Layer 3 of a small transformer language model trained on English Wikipedia (8 layers, counted from 0, width 64).
A neuron's activation on a vector x is SiLU(gate . x) times (in . x), where the dot is the dot product.
The model reads these tokens: " 17" "," "46" "9" " |" "  " "|" "\n" "|" " November" " 3" " |" " at" " Washington" " State" " |" " No" "." " 24" " |" " Roger" "s" " Field" ";" " Pul" "l" "man" "," " WA" ";" " |" "  "

The vector x that enters this layer's MLP at each token. A number n stands for (n - 500) times 0.0043.
0 " 17": 347,532,507,402,540,456,604,508,560,574,348,629,482,519,460,454,465,774,553,395,387,570,421,724,474,645,289,419,387,528,454,598,560,442,411,449,381,557,454,690,268,338,450,451,496,600,525,299,608,381,627,704,508,485,363,594,613,468,347,490,723,453,468,438
1 ",": 511,429,574,489,676,450,667,490,605,383,288,403,491,573,427,387,508,584,447,500,497,491,455,529,463,477,273,604,484,552,411,530,419,381,480,357,617,320,607,520,440,242,767,359,557,418,627,522,584,445,527,617,640,373,507,574,622,549,589,463,441,552,639,467
2 "46": 473,607,560,579,615,352,353,349,532,695,390,672,544,389,396,520,637,649,481,430,655,479,410,739,355,638,444,338,600,471,315,447,524,439,570,575,434,513,575,675,316,505,616,467,291,440,549,436,592,488,524,662,402,385,273,653,552,383,467,360,479,416,503,464
3 "9": 540,414,586,546,510,458,506,227,510,548,263,603,500,568,406,455,599,693,673,524,441,484,408,858,330,477,384,453,302,538,377,622,472,572,498,477,465,408,467,697,363,398,518,511,542,403,605,496,577,373,610,708,556,384,305,507,536,397,316,555,706,537,538,476
4 " |": 584,311,420,418,489,538,431,405,556,518,331,576,404,612,250,508,517,622,510,637,620,684,465,802,620,561,461,512,529,513,461,448,488,423,459,348,522,594,438,585,383,248,567,488,561,472,570,486,560,338,541,599,595,538,375,487,591,529,611,374,472,426,564,509
5 "  ": 484,501,558,451,672,621,449,394,429,575,507,530,317,484,298,375,421,632,318,366,436,409,261,499,481,474,336,435,491,566,473,720,528,409,516,513,382,559,474,661,384,326,405,367,522,533,548,381,507,350,705,628,237,390,490,602,588,412,508,493,431,625,551,487
6 "|": 563,320,388,444,418,480,457,475,529,517,353,584,389,657,270,595,501,668,452,726,565,674,494,895,583,636,518,594,511,526,462,391,494,482,407,320,581,557,459,688,403,360,558,402,517,484,607,417,566,361,629,457,524,506,422,562,625,428,471,291,496,528,554,476
7 "\n": 559,436,448,497,661,530,664,441,682,530,540,493,305,580,392,362,403,579,495,512,725,581,318,660,577,467,340,444,527,625,233,601,497,396,476,402,630,563,412,510,526,380,552,306,373,517,624,498,560,457,398,513,385,452,479,615,364,467,703,534,581,345,699,355
8 "|": 552,392,310,429,444,575,632,337,662,590,405,435,369,605,359,445,479,549,475,664,543,520,498,820,501,437,474,524,401,605,348,454,636,342,522,352,464,465,530,590,367,399,675,449,425,540,521,435,582,433,510,497,550,360,286,666,358,366,591,401,553,566,699,497
9 " November": 417,350,349,497,643,641,553,486,518,428,524,508,558,734,320,397,679,500,564,318,337,476,489,544,418,476,311,536,509,495,425,535,646,566,445,482,562,275,613,526,497,297,522,227,510,489,683,385,469,465,417,514,519,453,415,569,611,597,497,434,569,438,554,671
10 " 3": 350,503,464,350,615,597,491,230,480,495,432,591,406,467,466,475,444,647,698,564,549,411,436,637,498,528,242,463,361,541,382,719,607,587,558,331,247,422,389,647,624,412,456,399,638,555,548,427,602,284,713,646,532,485,352,481,567,402,363,674,659,462,546,572
11 " |": 484,479,416,501,543,502,595,237,615,681,318,533,444,548,282,490,513,606,531,596,593,476,388,667,551,442,443,568,538,550,407,545,596,409,420,397,508,535,442,540,352,268,791,529,512,560,546,516,601,428,536,582,492,491,348,515,353,454,636,412,480,694,641,511
12 " at": 604,596,510,231,574,611,673,287,704,516,485,610,494,554,432,451,524,586,389,415,437,580,365,554,549,381,504,399,649,637,395,479,819,369,664,527,529,586,508,476,268,375,494,440,336,545,550,541,692,465,626,526,532,432,519,596,483,284,536,478,590,571,504,495
13 " Washington": 505,464,379,371,488,532,641,354,564,720,208,603,525,573,521,537,504,516,688,523,435,622,529,520,239,652,301,560,692,452,273,600,423,429,521,669,421,501,466,612,361,305,465,490,411,498,564,447,443,367,485,587,377,394,452,583,556,473,469,446,584,562,542,457
14 " State": 459,560,418,333,656,699,561,354,517,537,376,635,354,566,386,553,516,308,625,521,317,395,430,519,388,531,393,535,548,492,396,978,432,423,618,652,415,520,478,546,391,324,432,390,542,533,530,435,368,263,457,440,486,387,516,596,442,403,483,428,588,471,533,504
15 " |": 496,429,417,488,580,502,620,264,547,631,328,535,448,529,218,480,525,611,515,602,603,497,372,652,611,417,435,523,553,531,433,541,517,400,404,386,497,532,425,578,376,231,749,530,510,537,544,507,596,407,551,552,516,519,370,505,399,471,592,439,507,582,640,524
16 " No": 638,435,451,329,393,591,643,308,420,403,359,674,296,561,534,670,541,493,518,337,546,217,455,630,397,529,378,524,509,591,421,543,597,538,494,313,499,294,326,649,509,509,573,389,643,560,480,583,596,396,419,360,615,516,353,539,453,502,248,536,654,494,612,576
17 ".": 676,361,387,375,638,428,522,289,653,311,228,505,546,480,360,327,482,451,538,460,454,484,405,494,431,639,220,280,775,577,384,695,583,400,563,621,373,460,459,483,528,481,574,547,489,412,577,476,463,576,562,664,722,526,523,449,632,361,408,337,497,436,530,504
18 " 24": 337,514,539,420,637,595,618,379,504,523,407,533,509,381,459,511,470,751,576,458,560,495,513,584,597,682,163,523,552,487,339,712,568,520,488,459,478,550,550,709,448,387,422,327,455,542,510,373,713,250,594,556,552,488,417,643,573,556,287,575,796,460,524,497
19 " |": 530,432,427,483,552,507,598,305,563,562,262,516,449,506,223,520,556,571,492,601,591,539,383,653,581,427,469,511,556,533,421,538,509,392,379,377,509,549,459,572,391,208,706,550,527,515,527,516,581,380,577,574,542,521,339,523,426,493,548,440,516,574,626,530
20 " Roger": 547,550,369,268,560,586,531,378,601,508,528,479,683,570,386,470,514,482,577,455,597,429,380,599,158,667,495,395,576,623,240,510,502,421,432,600,598,281,524,665,431,344,476,486,538,479,460,430,386,491,640,578,487,531,427,360,443,528,344,436,600,529,605,557
21 "s": 518,532,566,360,551,305,429,387,598,366,578,460,457,682,412,455,611,337,504,501,439,447,422,627,420,371,362,565,474,503,380,665,420,379,387,528,348,408,386,505,329,252,484,450,613,420,588,406,512,354,747,691,615,432,508,476,507,478,500,603,592,401,468,430
22 " Field": 524,418,456,359,713,518,590,457,566,502,418,611,644,781,284,493,600,541,542,674,479,391,519,629,156,663,384,618,486,473,338,649,585,426,310,648,489,465,581,527,474,362,468,503,513,432,486,566,523,398,576,401,436,370,449,523,449,383,394,498,588,458,598,485
23 ";": 461,389,470,473,603,517,499,233,490,516,376,502,362,444,299,453,452,528,526,497,622,645,405,569,597,438,336,383,555,570,441,636,416,481,568,404,570,429,449,494,411,232,757,536,559,611,567,575,456,368,465,529,652,461,459,385,583,464,527,576,543,378,621,580
24 " Pul": 315,545,504,229,407,552,512,418,655,329,589,557,524,363,406,637,727,604,404,433,471,364,393,562,173,518,466,461,557,598,383,566,608,533,444,586,479,405,479,545,569,607,353,533,350,384,461,497,482,610,482,499,596,543,330,366,663,655,377,441,574,304,597,448
25 "l": 697,566,451,274,453,380,546,345,420,459,439,483,401,550,471,581,571,499,499,510,583,380,453,741,304,419,254,492,609,583,464,636,433,372,392,619,291,485,462,584,372,431,560,408,647,338,400,425,349,218,670,542,495,453,430,465,533,580,325,679,697,457,485,368
26 "man": 562,554,518,380,530,434,549,423,609,497,419,469,486,735,332,495,496,479,420,527,626,423,500,673,193,612,406,507,505,491,347,518,373,315,400,683,538,302,597,624,376,380,485,408,514,376,521,499,426,318,655,370,416,476,548,635,481,514,356,528,576,309,714,480
27 ",": 557,414,593,428,657,409,671,373,550,378,448,480,459,543,346,444,489,584,490,514,499,552,504,475,539,419,167,568,574,533,427,545,346,392,486,401,637,342,517,598,396,215,765,437,550,485,589,536,494,466,499,510,591,438,576,546,523,558,579,532,539,491,624,383
28 " WA": 594,533,382,557,566,576,499,373,642,524,307,448,436,628,623,654,602,528,438,487,404,506,409,541,224,667,259,588,567,560,288,560,615,336,394,619,621,278,476,763,568,437,475,450,399,551,633,441,614,326,544,395,496,468,511,549,524,455,295,440,525,347,657,545
29 ";": 469,377,470,467,593,536,482,243,497,496,375,496,371,438,294,456,442,526,493,510,609,645,399,571,594,441,340,372,544,561,450,618,397,477,558,397,574,441,444,503,404,230,746,528,550,592,561,573,463,345,471,537,653,470,451,394,593,469,519,578,548,362,618,580
30 " |": 547,356,411,437,545,546,534,359,537,495,272,490,446,516,213,521,572,572,473,638,625,591,401,679,617,453,494,490,531,510,456,493,484,379,388,351,497,587,440,576,402,211,626,530,528,479,549,516,577,345,571,563,559,544,345,524,489,528,549,436,519,463,594,521
31 "  ": 468,519,552,461,682,620,455,406,442,559,528,487,329,450,300,379,438,609,299,355,442,405,251,460,494,479,351,409,479,544,475,719,502,417,500,531,367,588,503,668,428,343,383,344,513,530,548,364,530,327,727,632,237,400,503,621,591,422,493,510,452,614,544,504

Each question shows the input weights of one neuron of the MLP. A number n stands for (n - 500) times 0.0023.

n58 gate: 306,384,559,584,402,445,519,428,409,431,627,511,555,362,371,476,412,463,457,615,266,753,355,472,548,563,554,430,494,435,574,401,405,320,340,262,665,604,467,437,471,496,614,489,569,346,554,613,628,578,580,405,396,673,551,402,559,412,366,619,440,629,249,382
n58 in: 374,528,353,541,590,574,723,633,525,592,481,517,431,534,475,479,547,511,427,547,668,226,527,572,423,494,525,595,651,637,465,508,401,667,455,491,450,376,370,444,436,696,443,722,323,712,419,393,271,570,694,484,517,372,485,748,588,514,401,326,454,631,697,572
On which token does it fire most, and how strongly? 6 "|", at about 0.25

n50 gate: 314,548,490,488,645,555,376,739,486,535,474,456,472,631,748,490,551,691,463,748,660,625,387,609,367,347,453,631,677,463,481,446,468,634,581,372,549,724,551,450,372,688,455,445,406,452,399,414,369,311,544,524,468,509,621,263,441,567,576,434,518,500,608,598
n50 in: 539,555,579,507,369,462,558,487,518,489,343,433,345,425,670,563,565,527,467,541,601,660,429,290,625,539,464,709,394,409,556,509,466,561,564,473,610,616,691,538,584,678,500,451,397,467,365,451,386,550,542,613,616,541,435,355,401,485,642,467,375,587,385,518
Which token does this neuron like most? 9 " November"

n6 gate: 385,662,548,493,594,443,418,235,666,389,629,411,617,328,611,620,495,639,521,542,416,361,439,521,620,585,579,356,425,607,427,551,574,309,458,633,474,600,573,404,583,345,719,474,450,638,609,573,418,475,548,477,460,402,532,492,370,610,541,432,428,579,475,490
n6 in: 402,578,373,620,406,294,479,338,509,577,600,605,623,266,537,550,537,514,550,534,575,479,412,356,583,404,451,505,267,537,371,627,565,390,362,517,437,455,673,367,478,647,447,484,576,593,415,564,548,413,578,337,391,431,376,566,465,316,582,575,590,351,523,581
On which two tokens does it fire most, strongest first? 2 "46", 6 "|"

n113 gate: 447,585,381,506,480,531,618,474,568,584,330,599,568,608,418,433,507,556,435,252,582,416,633,397,459,509,456,452,480,484,488,368,381,403,477,500,457,578,456,510,360,492,467,643,454,605,699,488,417,549,739,355,513,726,369,387,343,663,586,494,346,396,265,488
n113 in: 423,555,431,343,608,480,612,625,504,486,288,559,411,728,529,513,430,422,298,468,720,636,595,379,502,507,476,407,443,378,406,527,479,435,584,615,417,599,520,471,578,556,617,670,525,777,727,324,521,602,503,534,620,480,408,354,404,544,521,598,486,480,376,528
Its three highest activations, in order, are on tokens 3 "9", 13 " Washington", 0 " 17"

n10 gate: 628,651,344,463,430,585,652,494,424,510,480,494,471,436,542,471,567,516,386,377,321,364,520,362,458,494,499,465,522,519,410,329,548,515,588,397,423,484,496,591,491,503,453,646,512,606,536,524,397,527,529,440,375,529,583,397,605,589,382,444,457,487,683,710
n10 in: 434,582,470,454,384,507,483,445,588,558,560,478,610,402,565,479,633,606,402,407,590,420,421,353,356,659,625,558,601,445,477,441,487,508,408,504,523,403,420,383,491,539,459,528,409,555,520,672,490,426,371,418,428,393,389,521,463,387,459,412,525,599,541,489
Which token does this neuron like most? 24 " Pul"

n13 gate: 440,494,514,460,443,496,442,459,545,569,665,442,485,460,596,581,482,717,524,626,493,586,396,505,534,475,440,489,413,463,649,351,462,434,508,504,489,659,699,458,416,323,358,195,640,535,392,690,528,424,514,571,536,472,878,515,518,617,345,427,315,602,507,425
n13 in: 616,580,542,577,510,536,455,750,617,566,412,548,255,484,287,625,514,430,367,340,352,331,547,518,679,524,401,367,515,464,452,563,513,802,479,693,370,430,564,586,522,389,526,733,435,502,449,502,368,457,515,475,484,613,595,447,575,522,789,629,661,463,438,697
On which two tokens does it fire most, strongest first? 31 "  ", 5 "  "

n65 gate: 628,713,475,638,490,529,468,530,446,491,597,733,500,476,518,579,697,465,610,450,397,383,444,706,510,511,635,575,404,612,383,468,625,443,632,647,620,332,607,547,432,361,370,691,299,540,544,510,483,252,454,519,485,586,701,415,616,492,607,417,641,485,560,563
n65 in: 623,403,656,307,391,467,403,565,629,509,557,351,559,520,543,430,394,495,491,542,445,593,496,435,573,584,460,485,536,502,378,475,604,463,468,426,429,606,522,668,410,483,325,503,544,671,377,460,633,709,456,511,347,425,408,348,514,574,496,533,435,549,494,488
On which token does it fire most, and how strongly? 12 " at", at about 0.74

n124 gate: 326,628,444,403,295,459,501,489,458,414,635,450,558,369,536,549,279,482,500,588,389,602,592,432,381,491,420,456,232,444,373,553,526,435,329,544,525,517,393,560,366,652,472,591,571,548,516,581,420,545,499,590,472,416,357,550,443,496,516,514,451,461,295,532
n124 in: 752,389,473,512,554,519,485,467,342,630,544,665,382,488,404,351,496,562,374,608,480,508,595,429,400,462,452,378,497,540,338,448,551,500,432,630,455,458,540,474,545,491,655,547,349,482,654,263,499,674,293,495,488,569,542,494,646,443,412,492,531,479,555,471
Which token does this neuron like most? 24 " Pul"

n94 gate: 449,429,589,554,768,336,572,433,325,580,560,543,408,537,619,539,523,455,646,497,546,427,333,383,568,580,575,617,451,508,607,365,561,429,539,694,602,343,572,363,440,496,519,630,432,410,417,574,529,565,554,443,569,647,332,495,556,482,381,389,455,355,573,504
n94 in: 551,544,521,664,494,446,730,497,492,670,629,499,500,479,513,468,293,390,606,530,399,537,326,606,227,400,554,662,572,482,491,439,460,461,613,416,492,300,435,357,321,435,544,621,390,363,481,454,639,417,594,516,516,573,427,484,709,524,535,504,567,545,453,580
Which token does this neuron like most? 2 "46"

n17 gate: 582,358,463,541,439,643,494,579,584,438,419,501,623,379,496,580,378,433,616,524,484,313,455,660,251,628,474,549,436,571,650,422,587,237,587,457,373,495,481,375,455,457,420,675,645,525,596,359,465,331,433,638,447,506,624,601,444,491,303,358,532,631,523,578
n17 in: 418,459,482,593,454,516,370,495,514,474,588,527,658,359,504,646,471,423,531,509,560,381,493,636,260,474,446,740,470,603,597,435,520,323,508,430,435,498,738,459,457,485,550,516,513,385,548,392,484,335,496,537,434,548,663,662,405,481,383,483,441,639,398,419
Which token does this neuron like most? 25 "l"

n84 gate: 354,519,459,514,557,544,537,537,562,372,605,569,636,551,638,759,422,565,432,407,339,442,462,766,667,547,668,357,467,565,389,497,666,487,446,459,355,461,680,333,454,400,489,391,390,797,454,380,389,582,449,444,353,502,274,440,374,594,492,565,409,500,390,514
n84 in: 436,445,425,514,587,461,617,435,465,382,481,652,513,423,798,588,372,574,503,493,354,519,203,569,504,654,497,379,515,345,295,518,473,347,650,477,442,592,606,345,446,251,540,597,333,471,467,525,517,456,449,396,414,525,476,542,511,554,541,488,456,294,515,457
Its three highest activations, in order, are on tokens 0 " 17", 12 " at", 2 "46"

n31 gate: 471,581,581,419,594,513,480,513,659,751,428,456,476,445,392,583,327,448,577,541,433,740,417,646,579,583,563,449,472,494,234,668,449,602,491,574,453,454,489,426,564,578,589,491,600,528,386,442,567,583,441,553,457,441,504,381,701,610,587,380,302,589,571,389
n31 in: 587,443,375,573,411,465,519,487,440,298,510,297,554,417,670,500,579,519,521,544,519,433,278,330,414,469,390,568,622,428,654,435,539,525,698,326,542,500,510,570,256,516,393,475,697,404,412,397,656,492,563,482,595,492,486,687,349,334,548,420,709,446,537,397
Which token does this neuron like most? 17 "."

n9 gate: 347,390,316,515,809,271,502,573,553,527,412,591,481,568,508,570,409,500,528,623,600,410,454,610,559,599,431,408,379,481,681,385,618,475,579,569,661,497,616,502,830,640,598,505,356,510,577,509,531,475,601,430,440,645,616,433,517,578,629,481,591,561,467,560
n9 in: 516,503,583,510,259,592,543,656,639,444,534,714,542,571,318,464,578,493,535,518,601,458,654,544,448,315,618,601,448,620,531,518,608,504,533,459,502,425,363,475,460,349,431,550,537,420,468,649,382,472,285,627,286,591,509,542,761,430,261,421,520,661,442,554
Which token does this neuron like most? 6 "|"

n116 gate: 590,585,390,442,387,705,526,437,551,319,323,607,683,463,622,409,417,632,375,478,452,652,711,537,399,462,502,462,463,580,666,348,471,433,552,532,465,521,669,273,485,534,573,405,531,642,477,272,500,502,562,591,567,540,554,607,599,240,344,412,490,499,506,667
n116 in: 466,435,542,585,446,565,351,477,685,506,781,586,456,631,632,713,616,294,736,391,352,484,536,674,416,587,397,665,550,522,443,496,576,386,470,477,428,498,591,554,457,214,611,358,377,484,370,410,353,255,448,572,523,327,444,595,558,639,503,656,467,523,471,587
Which token does this neuron like most? 0 " 17"

n49 gate: 503,540,426,758,626,558,731,631,537,419,477,457,512,525,526,519,415,307,546,511,519,562,563,501,689,564,458,361,506,567,578,521,756,425,509,275,587,442,211,286,455,581,467,424,270,480,565,420,624,429,357,435,438,527,544,541,553,560,434,653,525,561,554,537
n49 in: 469,430,550,427,657,507,487,320,373,535,697,306,407,567,596,751,408,404,645,399,473,689,505,491,612,650,414,405,306,401,277,362,627,546,521,594,348,379,656,370,661,473,645,344,391,533,497,637,428,346,321,555,469,388,589,466,497,595,490,445,484,403,369,557
On which token does it fire most, and how strongly? 7 "\n", at about 0.79

n35 gate: 403,568,524,571,636,541,529,500,552,583,419,450,421,576,489,528,570,392,605,447,552,502,568,639,558,439,620,362,592,415,697,666,745,537,569,456,602,718,533,489,580,398,622,548,466,652,472,337,427,478,768,361,570,627,331,498,457,652,558,472,506,218,377,385
n35 in: 545,466,510,526,454,544,458,567,659,694,182,490,523,456,605,460,552,399,446,607,641,406,287,565,521,347,542,536,510,356,453,440,594,567,638,430,493,545,531,469,182,464,350,373,634,558,471,633,577,589,434,630,581,536,517,432,709,557,446,572,538,531,612,542
On which two tokens does it fire most, strongest first? 30 " |", 4 " |"

n33 gate: 350,289,657,590,420,323,444,596,619,569,695,320,573,542,362,527,451,497,643,614,374,442,462,583,438,566,452,601,587,369,640,442,462,402,534,403,511,428,310,479,521,570,367,540,289,470,478,686,365,491,539,604,676,532,575,543,583,612,680,624,494,678,509,466
n33 in: 270,620,437,443,479,618,586,664,442,471,487,552,488,380,489,431,501,451,492,637,454,392,610,344,390,495,666,288,377,513,380,492,548,421,524,348,609,526,401,438,447,493,449,409,552,564,458,677,572,710,521,486,649,381,656,651,499,536,368,524,559,565,600,501
On which token does it fire most, and how strongly? 25 "l", at about 0.52

n120 gate: 521,491,472,399,450,514,282,555,657,396,660,598,657,389,593,415,427,436,570,624,572,440,531,758,439,571,424,660,402,443,474,495,583,474,517,445,460,541,614,551,433,438,496,370,550,470,538,819,389,505,426,494,453,409,390,435,574,539,442,468,367,599,379,704
n120 in: 476,350,680,636,441,614,468,571,614,644,404,524,526,520,476,311,521,521,610,514,463,479,427,353,417,619,548,554,506,582,633,394,678,448,763,553,487,383,557,508,509,493,527,608,472,455,344,395,459,513,513,497,479,662,692,519,365,661,267,445,610,478,617,427
On which two tokens does it fire most, strongest first? 20 " Roger", 7 "\n"

n34 gate: 592,556,683,750,489,559,493,473,511,332,387,555,366,546,574,352,460,446,499,539,488,439,458,475,508,480,563,525,588,338,783,467,505,724,780,483,528,427,464,386,404,483,618,436,305,422,481,405,481,704,574,664,537,490,460,433,738,320,395,471,636,589,496,533
n34 in: 454,535,621,504,524,693,602,644,596,475,425,599,532,565,524,457,462,320,547,317,423,516,515,539,432,345,440,352,614,626,647,432,499,383,621,472,381,496,473,489,370,504,442,376,556,433,331,641,606,309,449,769,548,325,673,460,571,452,357,525,408,598,474,545
On which token does it fire most, and how strongly? 17 ".", at about 0.87

n71 gate: 198,655,389,545,397,253,498,265,464,534,638,511,558,436,649,587,437,396,484,401,518,523,463,285,504,369,663,94,505,466,607,490,587,423,488,363,495,629,563,538,443,510,638,606,355,394,427,503,614,437,579,187,425,546,548,423,298,611,525,566,521,429,541,428
n71 in: 429,727,338,330,571,410,452,420,336,558,418,533,698,722,390,623,546,498,563,382,544,413,461,455,643,590,378,491,563,491,306,416,552,745,494,367,361,630,610,469,632,446,602,542,427,595,331,323,465,548,571,480,238,312,448,436,427,370,668,479,220,456,456,529
On which token does it fire most, and how strongly? 3 "9", at about 0.22

n60 gate: 618,619,725,536,650,561,651,346,503,478,551,458,338,510,421,538,562,418,611,341,345,495,627,425,555,439,501,644,449,557,497,582,630,394,577,540,490,553,459,382,359,591,350,419,378,588,495,397,555,613,500,385,411,520,469,553,361,604,497,492,603,554,397,568
n60 in: 686,526,556,551,472,533,573,486,551,470,548,520,486,641,350,632,600,503,422,368,356,523,684,519,538,429,338,526,440,585,545,583,576,447,604,465,534,470,553,570,566,736,333,465,269,506,347,426,522,615,486,446,444,428,462,436,473,470,441,492,534,438,443,442
On which token does it fire most, and how strongly? 12 " at", at about 1.4

n42 gate: 574,456,523,486,460,371,435,568,311,589,531,579,606,499,427,553,600,485,553,653,435,375,527,483,370,608,667,566,513,511,203,519,647,560,577,459,544,499,495,580,432,427,359,459,370,432,462,599,462,369,436,336,518,418,506,305,361,527,551,524,654,435,704,711
n42 in: 482,529,579,280,629,467,492,487,736,508,441,475,470,473,469,594,263,451,369,382,602,593,557,559,449,420,432,491,442,496,600,573,202,417,424,480,531,382,362,357,532,495,582,476,534,573,548,518,476,693,503,717,339,611,496,658,628,475,326,499,268,677,605,479
On which two tokens does it fire most, strongest first? 26 "man", 20 " Roger"

n102 gate: 421,527,506,555,234,574,532,372,507,284,454,497,661,469,523,523,589,291,536,405,409,790,521,285,462,612,546,588,385,584,471,525,455,499,503,594,538,656,514,362,562,441,522,354,643,480,426,536,529,455,485,589,650,134,309,532,465,597,319,582,209,574,579,482
n102 in: 361,469,518,437,428,370,610,421,550,637,459,457,521,581,616,545,460,517,383,472,399,565,606,462,597,556,605,453,456,344,464,604,375,313,374,520,777,569,647,431,414,463,542,544,455,561,778,616,441,531,422,377,302,481,510,802,507,531,591,694,510,573,494,542
Which token does this neuron like most? 10 " 3"

n92 gate: 453,508,599,595,475,440,578,535,363,404,476,202,447,627,601,499,403,341,629,433,586,486,501,538,486,563,675,678,393,413,322,341,471,468,384,468,627,600,585,510,498,443,611,382,321,388,548,640,586,590,345,651,322,397,564,434,499,402,518,512,323,717,503,449
n92 in: 555,444,459,676,511,499,557,589,594,560,503,526,370,585,582,591,586,420,652,457,624,438,538,665,556,538,591,547,363,432,377,523,543,332,618,460,553,413,425,425,639,384,453,469,372,697,523,549,371,472,472,640,495,339,356,615,340,381,597,602,390,598,534,660
Which token does this neuron like most? 7 "\n"

n86 gate: 435,573,469,590,608,517,468,546,377,457,574,536,532,619,451,454,593,543,416,647,325,415,438,363,397,358,473,376,514,375,460,379,392,412,690,516,514,575,285,236,500,458,364,734,430,639,762,331,466,516,689,512,576,556,402,548,394,608,835,579,492,414,606,498
n86 in: 347,540,467,373,575,320,692,440,428,369,589,743,627,304,521,371,595,330,518,506,457,428,496,561,490,637,486,347,568,604,492,345,512,207,358,662,467,505,576,540,452,530,554,561,517,520,412,414,578,508,367,609,548,567,370,413,603,433,504,562,463,637,652,612
On which two tokens does it fire most, strongest first? 21 "s", 6 "|"

n95 gate: 509,427,590,584,605,580,297,482,392,536,634,460,456,527,471,667,375,402,556,485,500,331,433,651,425,446,289,502,424,673,336,457,490,715,487,802,440,390,590,479,523,574,606,640,417,412,532,445,655,572,512,484,453,489,500,573,344,648,485,452,575,413,228,465
n95 in: 482,545,492,584,330,444,540,542,625,398,446,619,479,359,576,377,616,628,369,559,475,569,440,379,651,383,713,442,451,397,605,533,479,505,380,327,577,460,538,407,314,472,607,582,427,421,371,514,731,402,490,325,635,511,496,287,518,394,560,641,572,575,598,471
Which token does this neuron like most? 13 " Washington"

n70 gate: 440,513,553,588,530,475,605,409,499,431,540,455,554,581,751,474,417,439,593,553,494,351,514,483,587,657,491,628,513,541,614,359,580,530,497,531,417,349,546,508,351,566,564,449,470,269,520,569,494,584,270,415,628,514,422,344,494,324,478,382,453,470,366,353
n70 in: 466,625,321,471,727,482,349,435,564,438,549,656,490,563,508,614,587,473,581,279,342,669,564,427,486,459,350,430,697,572,438,549,463,586,317,494,495,746,447,493,510,481,549,494,552,611,274,330,510,573,593,625,440,393,383,449,435,626,557,559,354,377,439,534
Which token does this neuron like most? 26 "man"

n83 gate: 414,529,462,527,552,489,537,473,534,629,538,427,704,481,663,578,585,493,506,799,544,566,515,444,583,326,583,494,471,371,438,538,643,444,610,502,786,535,292,431,579,541,377,426,443,588,302,459,562,510,391,395,558,434,658,449,623,549,441,545,464,443,435,511
n83 in: 566,490,394,545,350,485,415,713,302,585,498,252,364,485,496,485,736,530,618,528,631,367,670,434,650,506,508,649,479,531,401,628,494,577,476,564,632,258,582,580,534,403,344,548,364,634,518,620,649,492,339,345,597,473,385,413,588,429,644,449,639,530,554,435
Which token does this neuron like most? 17 "."

n25 gate: 464,564,657,483,487,398,465,590,595,409,648,504,670,539,338,539,426,591,562,404,670,528,442,429,635,419,561,463,448,569,535,344,523,601,509,670,740,535,472,564,468,535,568,582,445,555,395,305,490,369,673,576,550,510,614,395,606,569,510,600,512,666,641,585
n25 in: 567,626,453,680,459,588,383,606,404,671,254,576,520,819,560,680,438,713,446,381,495,406,593,509,488,384,567,520,616,729,404,381,494,513,425,434,534,375,306,526,408,521,322,595,422,416,319,442,361,464,327,676,609,369,554,366,633,478,515,587,598,546,544,517
On which two tokens does it fire most, strongest first? 20 " Roger", 17 "."

n80 gate: 430,536,662,506,648,518,491,446,447,439,499,787,515,524,692,380,441,560,525,338,390,569,497,537,551,516,683,453,572,638,475,378,558,633,392,686,505,363,380,398,465,598,712,642,313,650,471,371,523,512,560,769,516,555,380,419,611,499,492,447,550,274,388,528
n80 in: 548,609,402,358,555,395,483,528,530,611,383,578,652,641,695,577,411,492,427,413,416,449,714,400,555,561,596,551,382,566,465,552,538,432,250,568,524,417,464,508,283,496,453,635,550,707,564,498,559,431,581,521,497,436,443,559,395,501,503,509,789,379,315,630
On which token does it fire most, and how strongly? 0 " 17", at about 2.6

n22 gate: 548,675,638,341,437,485,401,595,343,637,555,425,634,611,502,298,395,514,653,513,490,387,452,499,490,252,436,574,507,599,387,362,452,585,432,345,552,588,305,488,424,436,506,596,409,517,444,617,342,711,577,590,543,427,531,545,505,514,519,461,407,148,536,628
n22 in: 425,412,612,600,548,563,513,339,617,238,460,476,406,368,539,398,502,497,462,688,553,472,416,684,505,548,559,701,432,633,387,510,576,504,549,701,264,303,520,395,405,503,431,485,523,357,550,510,609,420,473,365,590,535,696,420,522,550,614,571,556,575,616,478
Which token does this neuron like most? 21 "s"

n46 gate: 499,639,579,696,629,670,279,645,544,658,559,487,484,391,603,508,433,609,666,570,355,586,361,623,526,443,500,501,448,660,441,419,503,635,526,479,672,310,407,547,734,479,458,493,551,331,500,407,625,371,323,563,595,630,616,325,397,415,692,413,605,415,477,585
n46 in: 686,579,462,426,631,476,582,543,532,630,469,316,460,506,430,429,455,457,338,373,535,451,646,457,692,579,409,588,444,383,493,641,300,451,649,555,525,513,308,609,517,514,347,513,510,445,387,554,471,559,510,325,314,700,374,307,580,493,520,531,441,404,311,693
Which token does this neuron like most? 8 "|"

n90 gate: 538,449,465,473,527,579,517,414,479,328,437,642,446,594,632,401,367,605,461,752,470,428,726,538,554,699,487,489,462,449,656,527,428,546,457,820,387,582,408,521,499,435,594,439,509,609,605,472,586,446,413,255,329,402,318,526,658,561,636,510,353,487,423,400
n90 in: 528,467,376,319,518,479,452,359,486,303,521,530,540,381,687,527,484,573,424,534,608,531,584,534,304,593,433,375,385,163,643,549,644,380,350,622,436,799,415,337,600,362,605,502,435,574,540,418,574,476,427,459,413,507,460,480,308,544,584,684,458,413,544,433
On which two tokens does it fire most, strongest first? 22 " Field", 13 " Washington"

n37 gate: 498,334,542,498,631,522,502,726,421,685,664,583,574,606,443,488,689,388,457,490,362,468,655,442,676,481,671,549,588,421,677,339,413,361,736,401,523,548,443,506,470,545,493,617,429,567,512,487,263,507,550,352,535,340,627,523,619,491,389,403,612,577,600,516
n37 in: 580,461,427,336,546,460,448,582,302,713,691,598,528,766,528,370,746,570,726,529,410,443,425,273,802,500,565,440,378,494,481,342,511,470,635,526,596,542,459,841,334,414,470,431,511,299,425,718,392,387,435,271,543,377,202,443,756,448,567,396,396,601,457,510
On which token does it fire most, and how strongly? 17 ".", at about 0.39

n112 gate: 439,586,519,628,229,570,479,603,523,660,540,284,451,590,331,558,695,552,682,538,372,529,354,456,507,458,524,382,478,572,375,366,508,640,656,457,574,644,523,500,379,782,389,471,461,371,377,579,437,515,218,605,468,352,449,479,651,572,618,557,327,619,406,410
n112 in: 533,746,424,474,477,571,596,619,495,456,686,436,467,402,231,596,636,548,606,501,466,425,285,398,510,521,347,201,215,608,512,386,229,610,586,544,437,470,532,578,469,625,436,431,538,277,497,368,631,507,159,600,513,443,418,542,608,391,800,411,351,748,513,541
Which token does this neuron like most? 28 " WA"